Layer 10 of a small transformer language model trained on English Wikipedia (16 layers, counted from 0, width 64).
A neuron's activation on a vector x is GELU(weights . x + bias), where the dot is the dot product.

Input weights of the MLP neurons that the questions are about. A number n stands for n times 0.0008.
n0 (bias -0.015): 36 143 -26 115 220 56 -47 96 -220 144 -172 -53 -147 -102 -131 -16 52 -13 -22 -333 -63 -143 32 278 40 -85 97 -23 -92 -27 -74 265 190 152 171 77 -29 10 1 -26 183 -135 91 -138 97 -44 -46 121 200 101 -54 76 -73 -49 -272 15 17 178 -256 35 -129 -25 -100 152
n3 (bias -0.016): -89 -25 -42 120 -127 -105 91 95 -128 -133 -3 44 -2 34 -30 77 -152 51 -116 105 66 68 36 -255 44 103 138 -36 -131 -239 107 13 -37 316 -95 41 -53 78 -39 227 -32 46 -86 87 -151 -104 12 -66 -89 87 -104 -5 -154 22 156 77 63 201 -284 250 -69 -155 99 -43
n8 (bias -0.003): 39 -190 -228 30 -193 24 -25 26 -47 78 226 45 -44 38 -218 48 124 73 -72 -138 53 75 52 -5 17 91 -93 -8 -121 -78 138 -21 -108 -191 48 -98 28 -13 -10 -60 138 203 -334 115 105 76 113 137 -58 85 -134 -41 236 -59 14 -4 99 40 184 48 28 -251 -48 27
n11 (bias -0.033): -26 -35 -113 -137 -311 -276 177 231 84 103 60 177 -147 -54 -19 46 211 53 116 -221 -38 -149 26 -124 349 121 102 97 103 226 289 -296 -47 32 60 67 124 -12 -164 -19 -30 -111 -131 272 166 -66 47 102 136 -247 73 250 -224 -163 40 -255 102 -137 -128 14 -380 -310 -95 -98
n17 (bias -0.028): 146 97 466 -143 138 -38 -117 -97 133 6 93 143 99 -1 64 41 -176 131 -89 -77 -278 -148 -249 176 57 7 275 156 -117 -295 6 -11 63 -188 -119 1 -168 -213 -48 80 12 175 237 111 0 -116 -7 198 225 154 58 89 -168 23 260 40 -150 23 -134 239 33 -276 -90 20
n33 (bias -0.033): 126 75 11 -50 6 4 -119 9 83 -21 -50 -8 58 71 14 11 121 -9 38 -20 -207 27 -181 36 219 60 33 90 199 -211 -83 -101 144 0 -66 62 -58 -115 132 163 -43 172 96 158 137 -235 -149 140 404 36 -169 -243 -16 107 -155 -111 -115 58 171 99 179 -15 42 -348
n42 (bias -0.037): -150 -8 -54 -131 104 22 -67 80 -217 -252 27 53 134 -176 21 27 -98 -22 104 -409 157 -226 -27 -120 128 -70 3 81 -6 80 102 -233 227 53 222 -171 -129 -79 -10 -233 182 86 65 -121 -77 -26 75 351 53 13 271 -31 225 -136 251 -254 -126 113 4 66 264 -141 -29 52
n44 (bias 0.005): 21 169 4 -3 -76 -24 -152 -301 -83 90 -42 30 -73 50 -122 -65 -24 -11 16 -2 -125 -165 -145 -10 137 -102 37 149 149 47 155 17 277 -160 -272 58 26 97 -98 -167 -49 -48 12 -71 111 0 -103 373 -31 -148 1 -52 295 -302 274 88 -27 -145 33 -57 -90 -72 49 184
n48 (bias -0.021): 125 -130 -49 -207 -4 101 -179 71 -3 62 228 -117 -245 -146 -107 -2 -130 15 88 -98 -49 163 127 59 28 33 -51 87 109 234 -203 24 -337 82 188 -35 50 -31 93 -88 -74 125 141 -13 7 -197 -95 -35 165 151 -135 84 83 -109 138 47 -155 -72 -337 60 144 167 -223 18
n57 (bias -0.013): -110 44 -157 -29 -307 -20 49 -46 -115 -28 -6 -50 76 97 -21 31 118 -35 230 -129 -18 102 -303 -159 198 -23 125 19 -61 8 -96 -89 4 40 -60 54 53 85 97 112 6 94 98 17 -84 215 235 -204 -87 -169 -20 -32 37 -55 -49 38 163 -104 168 -37 75 -113 62 -144
n72 (bias 0.006): 41 35 -103 98 56 -42 44 -176 135 85 -169 134 180 105 -179 -102 -140 158 96 -60 -14 43 16 -203 13 59 29 -50 -81 144 17 -30 92 -132 -75 49 82 -160 263 157 5 0 67 -218 2 65 178 -171 -76 212 -235 169 -94 -222 105 76 7 106 -30 149 130 -262 -87 -106
n81 (bias -0.014): -88 40 -82 -242 169 -85 156 -163 -84 118 162 -227 -13 131 107 181 -199 59 -35 -217 67 -45 -2 25 78 157 -70 -59 -17 18 123 -63 235 -112 -91 149 141 136 45 35 209 95 108 -144 207 47 -221 28 -115 -132 -7 -143 -65 42 -5 -126 139 -85 -28 -79 -82 177 -66 -32
n109 (bias -0.057): -190 -194 -192 -97 33 -63 58 121 -14 -121 153 284 -69 219 123 -64 3 23 -10 -208 -16 -101 -47 11 404 111 -70 112 -263 -20 -104 -18 -240 51 -72 136 96 -151 199 -228 -286 157 91 -105 -84 196 -47 30 -36 -191 -30 106 -98 -38 284 90 34 -362 -105 211 283 67 -198 -129
n119 (bias -0.026): -97 -2 -40 -154 220 -85 -117 55 12 159 51 -85 -274 50 111 -72 -53 42 83 49 26 -148 28 -132 51 -117 252 -146 -94 195 99 -126 -67 -219 28 -22 44 70 59 -46 -203 81 -96 105 82 -88 -94 -63 213 -226 63 304 108 93 210 -121 -122 -34 -62 43 5 189 80 42
n123 (bias -0.024): -258 67 -167 -79 1 142 -25 -189 63 47 -14 -194 -166 193 -70 260 -259 6 -100 -38 -295 -61 119 23 217 310 68 -231 205 112 44 137 -111 -53 -60 -177 311 -180 -22 -166 -240 147 3 -1 91 89 176 56 -7 -5 -230 93 1 -30 68 -30 -52 298 -16 208 -6 -71 -82 -149
n131 (bias -0.034): 91 -112 -343 268 12 42 97 52 -96 341 -17 -121 24 -69 70 36 -228 162 90 3 54 -50 -1 -22 -31 5 251 201 -65 -72 -45 93 112 244 110 -140 -183 -59 -76 -88 19 -15 217 -21 324 -22 -217 -32 -130 -125 111 150 38 -29 157 49 -85 -29 -101 98 -166 -94 -79 -82
n138 (bias -0.014): -276 -204 2 -161 0 245 74 164 -22 59 235 -211 38 14 -194 -69 257 105 -77 33 -193 -112 -226 44 21 147 -33 -69 -163 -117 -111 -84 -151 81 342 -121 302 -53 83 343 -158 58 -165 239 22 56 41 22 101 25 148 -28 73 96 -334 58 -60 117 31 -27 -93 -35 -12 -106
n139 (bias -0.020): -11 24 102 -154 -224 -76 166 -17 168 124 68 -124 120 53 80 -20 -277 -134 -48 389 -200 -49 121 -2 -214 18 257 -306 33 71 52 -245 -42 -24 70 43 -296 48 -96 11 53 30 -82 300 -147 156 178 37 15 -190 252 -141 148 -162 -153 -35 50 78 -30 98 -110 279 101 50
n144 (bias -0.036): -53 96 -19 27 271 -22 42 59 -145 303 32 109 -175 25 -61 16 -167 -171 2 -98 104 31 30 77 284 -19 16 -75 -119 24 -165 -67 70 -191 52 -6 -76 -260 -207 -8 188 50 50 -47 27 280 52 -99 -205 -5 -52 153 49 130 -37 -188 142 84 -13 261 38 -37 -17 -347
n150 (bias -0.020): -66 -124 55 72 -65 274 99 -17 -43 78 -50 -28 -15 -3 -97 -25 -157 25 125 131 -25 46 27 34 -194 -156 134 -200 -103 -106 -76 -3 52 48 39 -182 -82 -41 -52 89 -140 246 -30 94 165 -138 42 304 75 -102 65 -29 48 89 -14 193 85 33 -351 141 -72 -152 85 22
n167 (bias -0.023): -78 101 471 -198 -117 42 -354 262 61 -26 52 -286 -45 -40 -99 179 -175 160 -24 -193 -74 70 121 21 -69 -30 -156 37 103 -16 -11 -29 -23 -2 -49 182 -16 42 -135 -51 123 -20 138 70 90 192 244 -219 196 -26 80 -48 -16 24 -216 -89 12 176 -66 205 34 -7 102 -57
n181 (bias -0.024): -23 137 -155 -5 26 -276 61 -17 91 -67 -165 -208 23 -32 -149 107 -95 -159 -87 61 -165 -76 73 114 118 -85 -74 40 -16 -113 -180 -92 41 -151 -202 -103 -23 15 -53 107 38 -109 210 -19 -179 63 32 126 -45 -132 100 47 250 121 25 168 -188 100 116 90 -297 37 123 178
n186 (bias -0.022): -327 110 275 76 23 -72 21 59 -296 88 -111 6 209 -184 -86 -111 13 159 -157 15 5 -164 -9 -105 -126 -91 38 40 -439 218 -28 -76 -33 -138 -2 -58 -16 184 57 213 156 -250 473 220 -13 1 162 52 -70 -35 -233 7 -72 -43 146 -31 -113 234 2 98 -44 -13 -184 79
n190 (bias -0.014): 175 118 16 25 -144 -3 -43 155 -259 104 -135 199 -135 170 -18 41 -97 157 -131 -61 -332 69 -69 -134 176 204 -229 44 -21 94 -345 19 50 -5 5 -7 -4 78 36 43 27 -123 -288 63 0 -115 287 63 199 -61 -77 -81 34 261 169 99 38 112 -43 -172 101 176 21 124
n193 (bias -0.015): -51 74 23 -224 -38 179 -115 -138 -37 -35 67 7 -218 -127 -220 240 86 -49 64 -121 95 -28 21 130 48 1 -19 78 77 -41 173 74 -19 -110 123 44 97 131 163 183 214 -9 -14 -164 -134 35 -18 117 -85 -147 120 61 115 12 215 25 6 82 -72 -56 -203 217 55 28
n197 (bias -0.046): -111 120 -147 417 11 114 -165 142 -278 -74 -159 -166 -25 -61 -202 103 48 102 307 -20 -161 -204 -177 -30 -214 6 -138 -6 -26 -302 22 119 71 -231 -60 -46 -11 78 300 147 -109 -64 -42 -136 260 -43 -77 153 141 21 -158 123 28 -117 -96 -183 9 190 5 203 0 47 -45 -36
n207 (bias -0.030): 31 112 32 -156 -261 73 20 63 126 88 65 -178 161 1 80 44 -224 158 273 -23 -190 -139 40 71 143 40 -277 -124 -194 -86 -98 -158 90 155 -212 -100 58 152 50 109 -232 102 39 -84 -75 182 -379 -130 209 112 247 -49 -153 -129 -43 51 51 34 -194 91 181 -195 103 97
n210 (bias -0.036): -151 225 -67 -195 -111 -264 -82 -64 -87 200 212 105 -4 -40 61 -28 305 33 -52 -187 -20 -5 102 -225 -22 -216 -124 121 -125 -96 -45 -96 5 55 154 138 125 172 -37 -96 98 -69 304 4 -351 86 145 178 182 82 -40 29 161 170 133 153 -108 -116 -12 7 -68 24 -143 -125
n216 (bias -0.054): 6 -96 11 -111 -253 -268 265 -171 -109 -231 38 -45 -211 272 -77 -28 127 -92 -21 75 3 -140 -27 147 376 21 132 241 215 3 -98 -166 94 159 -22 -125 -136 81 10 -121 90 -6 185 294 161 125 223 11 38 -263 39 -172 -147 -20 100 -218 -289 -246 -151 291 -125 -79 94 -21
n242 (bias -0.024): 156 -21 -141 -41 -263 -102 69 -63 211 236 -44 -154 4 -76 26 -27 -133 73 83 260 -229 -92 83 79 184 -47 -29 -227 1 133 -3 42 -20 -168 44 -6 -14 1 23 -210 249 -140 -186 -13 -153 43 110 -31 33 -105 -11 87 8 109 97 118 21 148 -146 12 152 28 71 -21
n243 (bias -0.042): -277 -177 117 17 -158 -173 -156 -66 235 51 19 -72 228 219 21 79 -134 -296 103 9 28 -35 186 -140 136 77 86 -220 108 -296 -22 33 43 -288 54 36 31 318 146 -177 69 69 -85 -18 229 -153 -1 141 57 6 -108 171 239 209 -52 -45 -57 55 -84 -179 -24 252 113 -117
n255 (bias -0.014): -14 185 -125 131 -31 -109 114 -35 -36 191 193 -90 147 101 -13 11 20 111 -92 -45 349 111 28 -29 -109 268 -166 56 144 -24 -111 -46 94 -71 -95 78 -147 -66 -150 -113 -61 108 -52 48 -106 93 -70 -23 -109 18 65 -134 132 -103 169 -144 -196 32 -95 28 -36 -114 173 195

Each question shows a token from some text and the vector x that enters the MLP there. A number n stands for n times 0.0091.

" with": 96 6 185 119 195 165 -50 -129 44 7 -251 -191 33 -43 182 133 205 151 155 20 3 -166 146 126 42 -118 -122 -93 76 124 -4 69 -57 226 -45 30 -31 290 17 -33 84 25 17 -204 1 -68 -49 -45 -55 -132 -17 -105 -165 -105 53 3 -70 -64 -31 -186 -41 -95 -69 -264
Which of these neurons fires most? n0

" v": 229 -137 258 90 78 -96 -22 -28 157 -86 -15 -61 10 -150 140 145 48 -123 8 8 63 -47 -41 206 -103 -6 36 206 103 321 42 -74 -126 -24 -120 -66 -52 192 -5 -26 -35 -32 28 -156 -116 -95 -102 -96 -18 -88 -167 -110 -72 206 32 246 66 -80 -24 -241 156 -182 50 -95
The three highest activations, in order: n48, n242, n17

"ed": 52 -18 131 -19 156 162 68 -154 140 -45 -45 -235 -184 -5 178 87 -39 96 -19 82 200 -77 108 57 89 -122 2 -207 9 134 17 -12 -51 181 -85 -27 -72 217 -10 -40 146 -140 19 -304 -33 31 -93 -68 -145 -176 -3 -133 50 11 197 121 144 -57 167 -118 -202 27 9 -209
The three highest activations, in order: n81, n193, n242

"en": 106 -82 140 9 287 7 8 -74 49 -25 -160 -28 71 52 326 -23 45 66 35 135 12 155 -159 99 -62 117 -14 -96 108 97 5 -44 -224 130 73 -43 -84 -52 -183 -82 96 48 -120 -51 -141 0 132 -107 51 29 77 -261 71 128 -100 -97 216 -176 194 -134 -49 -278 -96 -175
Which of these neurons fires most? n139

"so": 168 37 111 132 -22 25 114 243 106 -153 -142 -54 170 -8 -1 -118 73 129 -14 -18 185 -151 -46 125 26 -124 -34 61 35 71 99 -172 -16 -132 -169 -25 -116 184 -32 -108 -55 -68 4 -82 10 -31 73 -146 -137 13 -93 -215 112 27 76 54 375 -116 57 -359 73 -36 94 -118
Which neuron fires most, and how strongly? n57, at about 0.78

" the": 56 51 152 134 14 -21 -133 172 124 -30 -145 27 124 22 25 123 125 -10 -19 -139 120 -101 257 280 49 -209 -9 -100 43 166 21 -72 -256 166 -47 90 -24 90 33 43 -141 46 -75 -111 4 -191 131 -16 -128 -78 -144 -94 -78 -35 -3 50 184 5 54 -168 -131 10 -7 -316
Which of these neurons fires most? n11

" ": 166 -134 -48 211 99 -115 29 4 62 -12 -269 -179 157 -28 54 225 105 -24 -116 -86 143 98 59 199 -204 -82 41 120 102 276 82 -123 -201 94 -69 -101 -34 177 -79 101 -42 43 154 -69 -56 -74 -29 -49 -96 -154 13 -28 33 -40 146 58 26 -21 20 -202 20 -144 5 -262
Which of these neurons fires most? n131

"eam": 103 -116 137 120 285 50 39 -288 -80 -68 -192 -153 -1 2 71 87 157 62 123 48 100 16 130 9 -26 -4 -6 -107 -61 31 166 27 -148 70 -160 57 57 10 46 2 126 24 -167 -303 -316 -63 90 -10 74 -33 82 -301 132 140 111 88 -34 -107 86 -171 -38 -132 61 -48
Which of these neurons fires most? n193

" and": -22 186 197 149 195 169 -54 -19 75 -97 -292 -119 -62 0 185 -1 11 15 113 151 48 -264 67 150 27 -84 2 6 167 150 -96 114 -153 39 50 -128 -11 164 -47 66 187 57 -27 -123 -36 -252 62 -88 58 -94 -206 -148 -30 -80 5 43 118 -70 122 -116 -62 -154 -87 -149
Which of these neurons fires most? n0

" to": 100 -15 212 190 88 141 94 7 35 -90 -149 -270 -48 10 40 126 182 80 46 86 -27 -289 133 295 32 -20 -13 -27 116 111 60 37 -187 -83 -64 -4 18 142 -26 -29 -16 -21 55 -215 -76 -106 -66 61 46 -7 63 -50 -37 -149 63 120 -125 27 131 -88 -18 -241 -146 -272
Which neuron fires most, and how strongly? n197, at about 0.82

"C": 87 -23 240 -3 426 -2 -9 -24 -89 -12 89 -49 31 9 29 -9 57 33 -18 115 245 10 65 101 -143 -176 86 -83 50 107 83 -118 -148 19 51 -50 40 27 -91 -129 -7 -40 -82 -282 -199 -109 -105 -84 -28 -98 -64 -95 6 357 193 54 183 34 17 -131 -132 -125 42 -157
The two highest activations, in order: n119, n144

" equ": 294 -149 -73 41 257 92 -92 -36 111 -51 100 -104 -40 -143 192 -5 121 5 117 75 37 -134 65 120 -170 -34 30 213 123 143 86 -54 52 159 -280 -90 -129 117 -61 -179 31 125 2 -69 -88 -154 -154 -64 81 35 -26 -189 -40 5 -38 160 176 -63 92 -175 -106 -125 -11 -126
The two highest activations, in order: n131, n33

" in": 112 -7 160 156 7 68 -55 -44 128 -20 -159 -211 124 -108 142 98 295 97 -93 126 72 -161 150 19 56 -162 67 -15 156 214 1 -6 -295 123 -89 37 19 245 -8 1 -92 63 63 -257 -57 -107 -77 -30 -93 -38 81 -35 -126 -108 73 23 35 31 -5 -155 -42 -59 -147 -210
Which of these neurons fires most? n48

" t": 192 -112 149 68 318 40 -74 28 -142 28 -16 -104 127 111 221 96 138 -82 52 -60 -51 -158 63 65 -108 -127 98 72 107 310 -31 -28 -151 24 -105 -114 -22 -10 -36 -92 -31 183 -110 -64 -196 -61 96 -86 -164 34 43 -146 -47 229 39 27 26 -87 104 -243 1 -280 87 -93
Which neuron fires most, and how strongly? n42, at about 0.2

" c": 130 -64 73 -43 403 4 39 -124 -26 -50 -12 -126 164 -25 58 59 25 -70 -106 42 161 -94 97 235 -56 -107 13 292 144 166 119 -166 -166 91 -105 -34 24 104 -66 -45 -97 0 -28 -80 -280 -130 -100 -18 -191 -35 0 -54 24 204 63 91 106 -11 82 -239 -149 -92 8 -61
The two highest activations, in order: n181, n193

"s": 33 -87 214 101 412 -31 0 11 7 -97 -131 -254 -100 -24 190 30 47 84 -32 64 132 -64 -8 -29 -115 110 128 -122 195 246 -119 -108 -181 22 152 42 130 -10 -76 -62 49 -1 -76 -105 -90 -29 -24 -105 1 -52 39 -219 100 200 42 43 190 -94 11 -200 -184 -101 64 -149
Which neuron fires most, and how strongly? n119, at about 0.73

" pl": 177 -121 214 25 282 214 -123 -95 -53 102 -82 -138 24 -93 -3 -16 73 -99 -43 58 110 -280 38 100 -56 -119 64 35 204 144 119 8 -112 79 -178 -71 29 71 -92 -116 65 10 94 -129 -67 49 -75 -216 -118 53 132 -130 59 234 58 168 64 -100 37 -327 -13 -80 6 -84
Which neuron fires most, and how strongly? n193, at about 0.45

"iqu": 132 -71 161 52 -20 22 50 -9 170 64 86 31 142 -162 141 -139 228 149 -67 139 -8 -30 -24 -17 -125 -132 -12 62 180 182 63 68 -67 69 -120 -95 -1 -53 -149 -103 89 -131 -226 -120 -73 -148 3 34 68 168 -155 -304 -14 56 -8 213 276 -203 68 -52 -92 -71 -47 -163
Which of these neurons fires most? n242

"ufact": -20 -2 170 -22 327 107 13 -119 -7 -39 10 -176 -34 -161 116 29 134 41 18 106 116 11 33 27 -95 -76 3 159 92 0 112 -43 -78 149 -261 -139 -8 208 -138 -95 -166 -1 -62 -122 -232 -70 90 14 5 145 39 -71 1 202 28 76 23 -126 24 -182 -349 -92 171 131
Which neuron fires most, and how strongly? n181, at about 0.82

" resp": 133 -45 196 161 29 16 244 -87 -26 -162 112 -176 9 -22 139 62 38 -161 -100 94 -19 27 145 148 -14 92 137 23 115 118 22 38 -48 159 -218 25 -68 212 -112 -91 -172 -95 -160 -84 43 -76 41 -141 -45 -7 -78 -105 25 124 37 154 128 -197 40 -327 -196 -122 121 -85
Which of these neurons fires most? n216

"int": 62 23 232 -86 236 4 -204 -152 -108 -108 32 -135 77 88 322 103 20 132 -73 60 133 160 28 151 -128 31 253 -71 22 -42 60 -82 -183 -19 -41 -76 -147 -48 -104 30 -60 96 -208 -153 -178 2 31 -98 33 -6 -84 -177 97 191 23 -25 161 -146 200 -54 -7 -98 64 -114
Which neuron fires most, and how strongly? n17, at about 0.84

"al": -65 -146 61 10 87 10 27 133 159 -84 -164 -162 37 0 197 93 140 47 -80 32 247 -149 -114 159 45 -49 -142 -45 -48 177 149 51 -41 15 -47 22 37 21 3 -74 -28 72 -111 -103 -103 -166 37 170 -77 56 -106 -208 -53 115 224 65 355 -211 56 -236 -2 -81 -64 -206
Which of these neurons fires most? n109

" no": 67 111 184 239 66 50 78 -76 263 -226 -38 -205 38 -22 9 132 137 103 57 35 39 -140 94 233 -60 168 138 95 -69 157 100 -98 -107 84 58 49 -33 69 -33 -151 45 65 -78 -111 -85 -102 -7 -142 -87 -71 -240 -164 -82 -119 40 68 36 -106 71 -153 -51 -281 78 -187
The two highest activations, in order: n72, n11

" air": 212 -45 47 63 168 43 57 -120 -11 -105 -112 -236 182 -60 133 -23 71 167 -94 104 41 -24 186 168 13 -155 65 -10 49 38 75 -136 -296 224 -55 48 40 86 118 -105 -94 -51 -64 -185 -108 -161 3 50 -136 -21 30 -180 191 89 -58 126 6 -164 180 -203 -165 -74 73 24
Which neuron fires most, and how strongly? n181, at about 0.73

"L": 46 -62 213 118 378 -3 -43 -46 17 -5 -270 -80 117 -184 23 179 -29 195 30 40 207 -88 52 14 77 -77 12 71 129 163 55 -106 -200 55 -121 -149 29 50 -123 -103 -54 45 -11 -250 29 -136 -155 -15 23 41 -196 -32 -175 119 36 75 6 -131 71 -34 68 -39 225 -88
The two highest activations, in order: n119, n72

" st": 116 -9 46 -45 421 20 78 -200 -46 -88 -67 -14 123 11 -17 79 132 91 53 91 -27 -168 64 256 -98 3 53 149 41 181 137 -84 -121 119 -211 -240 -21 198 -110 -52 27 113 -198 -69 -52 15 42 -204 -45 -62 -154 -248 -12 75 46 5 -2 -54 117 -127 -25 -128 96 -89
The three highest activations, in order: n216, n81, n44

" N": 169 -49 191 146 248 -74 -128 -111 62 -26 -72 54 203 -72 109 165 70 -72 56 -4 175 -75 -62 274 -61 -94 -72 -42 -32 160 76 -99 -207 -1 77 -55 -36 69 15 -176 52 144 -73 -100 -91 -34 49 -221 -176 -86 -99 -101 -40 124 -124 178 24 -79 167 -173 90 -125 168 -227
The three highest activations, in order: n144, n57, n242

" based": 111 89 198 -103 234 113 140 -29 126 -70 -58 -136 -152 -117 118 -11 34 57 -67 238 19 -38 232 116 45 -84 9 -32 18 251 -17 16 -211 161 -197 -147 6 124 -43 -20 94 0 -97 -189 -22 -105 61 -117 -162 -30 -71 -159 -43 89 123 71 229 -111 71 -194 -172 -174 6 -71
Which of these neurons fires most? n242

"ro": 134 -105 147 38 -3 -68 15 111 94 -47 23 46 172 -35 -50 -111 99 106 -141 190 217 -69 -81 32 9 -80 -22 44 149 -125 256 -53 -59 23 75 -14 -110 141 70 -77 15 -174 -253 -151 -71 -200 -97 53 -218 103 -76 -127 -47 17 111 67 237 -279 127 -198 98 168 0 -95
Which of these neurons fires most? n243

" effect": 52 5 -31 -21 228 117 2 -44 46 -38 -149 -103 100 -101 187 100 76 0 21 -36 73 -98 156 74 -209 -160 221 -22 10 82 234 83 -114 50 53 -155 72 166 -154 -159 -73 22 -100 -238 60 -156 -78 39 -23 33 -166 -249 218 69 -97 260 31 -183 4 -103 -126 32 95 13
Which of these neurons fires most? n150

"ber": 138 39 43 175 135 164 22 -9 92 192 -212 -92 4 -89 140 24 58 157 -90 135 110 -44 -30 158 -157 -257 24 -125 119 -74 -24 -95 -249 51 -23 -75 -17 207 98 -251 39 72 -272 -92 -83 -25 7 48 -160 29 2 -137 19 100 83 13 223 -36 186 -221 -46 -162 16 -42
The three highest activations, in order: n242, n8, n150

" document": 124 -183 97 66 193 112 21 -175 -130 -176 -80 -46 1 -59 197 -28 19 64 53 88 97 -7 198 94 -21 -103 156 -59 238 114 -39 -104 -222 191 -109 48 161 93 -141 -122 63 6 -105 -308 15 -83 -79 35 -28 13 -121 -153 98 111 140 182 92 3 -8 -102 -233 -119 34 -133
Which neuron fires most, and how strongly? n150, at about 0.49

" that": 42 110 116 88 118 99 91 92 91 -27 -299 -127 -12 88 86 47 115 155 -4 -5 1 -287 123 229 -99 -122 59 101 73 -1 139 92 -116 -129 5 -232 18 138 -111 -52 -61 115 -31 -167 162 -141 78 5 28 -52 -224 -240 43 -132 97 34 220 -12 -13 -108 -104 -148 -65 -62
Which of these neurons fires most? n197

"op": 121 -59 236 89 212 -81 80 -49 -42 -20 -57 -153 -25 -30 153 -128 112 197 -32 38 49 99 -99 -62 -42 -149 -51 -41 48 145 51 -23 -180 175 -152 118 103 137 -155 47 19 -111 -214 -206 -199 -150 149 97 -123 135 47 -116 -31 127 36 150 224 -35 133 -199 -86 -208 -6 -66
Which neuron fires most, and how strongly? n190, at about 0.4

" development": 157 47 31 28 178 24 -28 -110 -4 -6 -136 -127 23 -75 153 -16 47 40 -46 140 128 45 214 128 -79 -247 78 4 78 5 98 -111 -192 115 -115 107 141 233 -49 -177 -91 23 -30 -176 -77 -27 -27 47 -97 -149 20 -263 156 201 -20 158 21 -70 182 -209 -239 -146 103 -104
Which neuron fires most, and how strongly? n181, at about 1

"aj": 151 47 142 232 223 201 -33 -100 -149 -54 -113 -12 -14 -14 172 -19 126 138 58 33 26 1 -78 32 -74 -20 -54 -116 29 140 -126 21 -234 -16 135 -57 75 -33 -109 -97 -124 18 -156 -88 -55 -101 64 -124 -213 255 -17 -214 -112 208 4 222 206 -30 79 -130 -64 -221 106 -39
The three highest activations, in order: n190, n150, n138

"b": -76 -92 182 202 235 31 139 -184 48 110 -134 -167 -125 -26 180 90 22 7 18 76 61 -85 -66 3 2 58 57 -80 101 166 -156 -156 -194 35 -26 7 40 2 17 212 80 149 -214 -88 -167 43 2 -19 -45 -137 100 -96 66 250 -29 49 111 -106 33 -391 -48 -134 94 -64
The two highest activations, in order: n138, n81

" games": 120 95 242 48 270 -28 65 -128 86 -53 -133 -167 -84 -151 70 -36 113 112 -26 101 -49 -1 218 63 -168 -143 93 28 168 81 -13 -147 -138 88 99 47 175 195 -93 -162 -19 61 -10 -220 -104 -27 -8 -46 -14 -62 29 -173 210 113 68 13 -15 -135 62 -222 -221 -173 73 -111
Which of these neurons fires most? n210

" |": -29 -68 93 129 258 31 -107 30 127 -41 50 -88 140 -62 -22 70 -68 150 -155 -17 125 204 216 115 -133 -52 33 -143 150 145 115 111 -278 65 62 -74 -114 125 10 56 -15 141 -64 -89 -147 -73 -66 -38 -84 -170 -27 56 22 -110 -32 140 206 -178 81 -129 -24 -228 -145 -229
Which of these neurons fires most? n48

" power": 270 -15 98 109 125 49 54 -73 27 -116 -221 -15 95 -51 78 19 111 81 -119 85 74 -73 244 220 -148 -194 76 -34 7 25 27 -109 -198 86 -54 64 133 193 155 -84 -94 -6 -103 -169 -73 -14 8 7 -155 -92 -109 -290 120 156 20 105 132 -206 6 -106 -170 -169 139 -55
The two highest activations, in order: n150, n181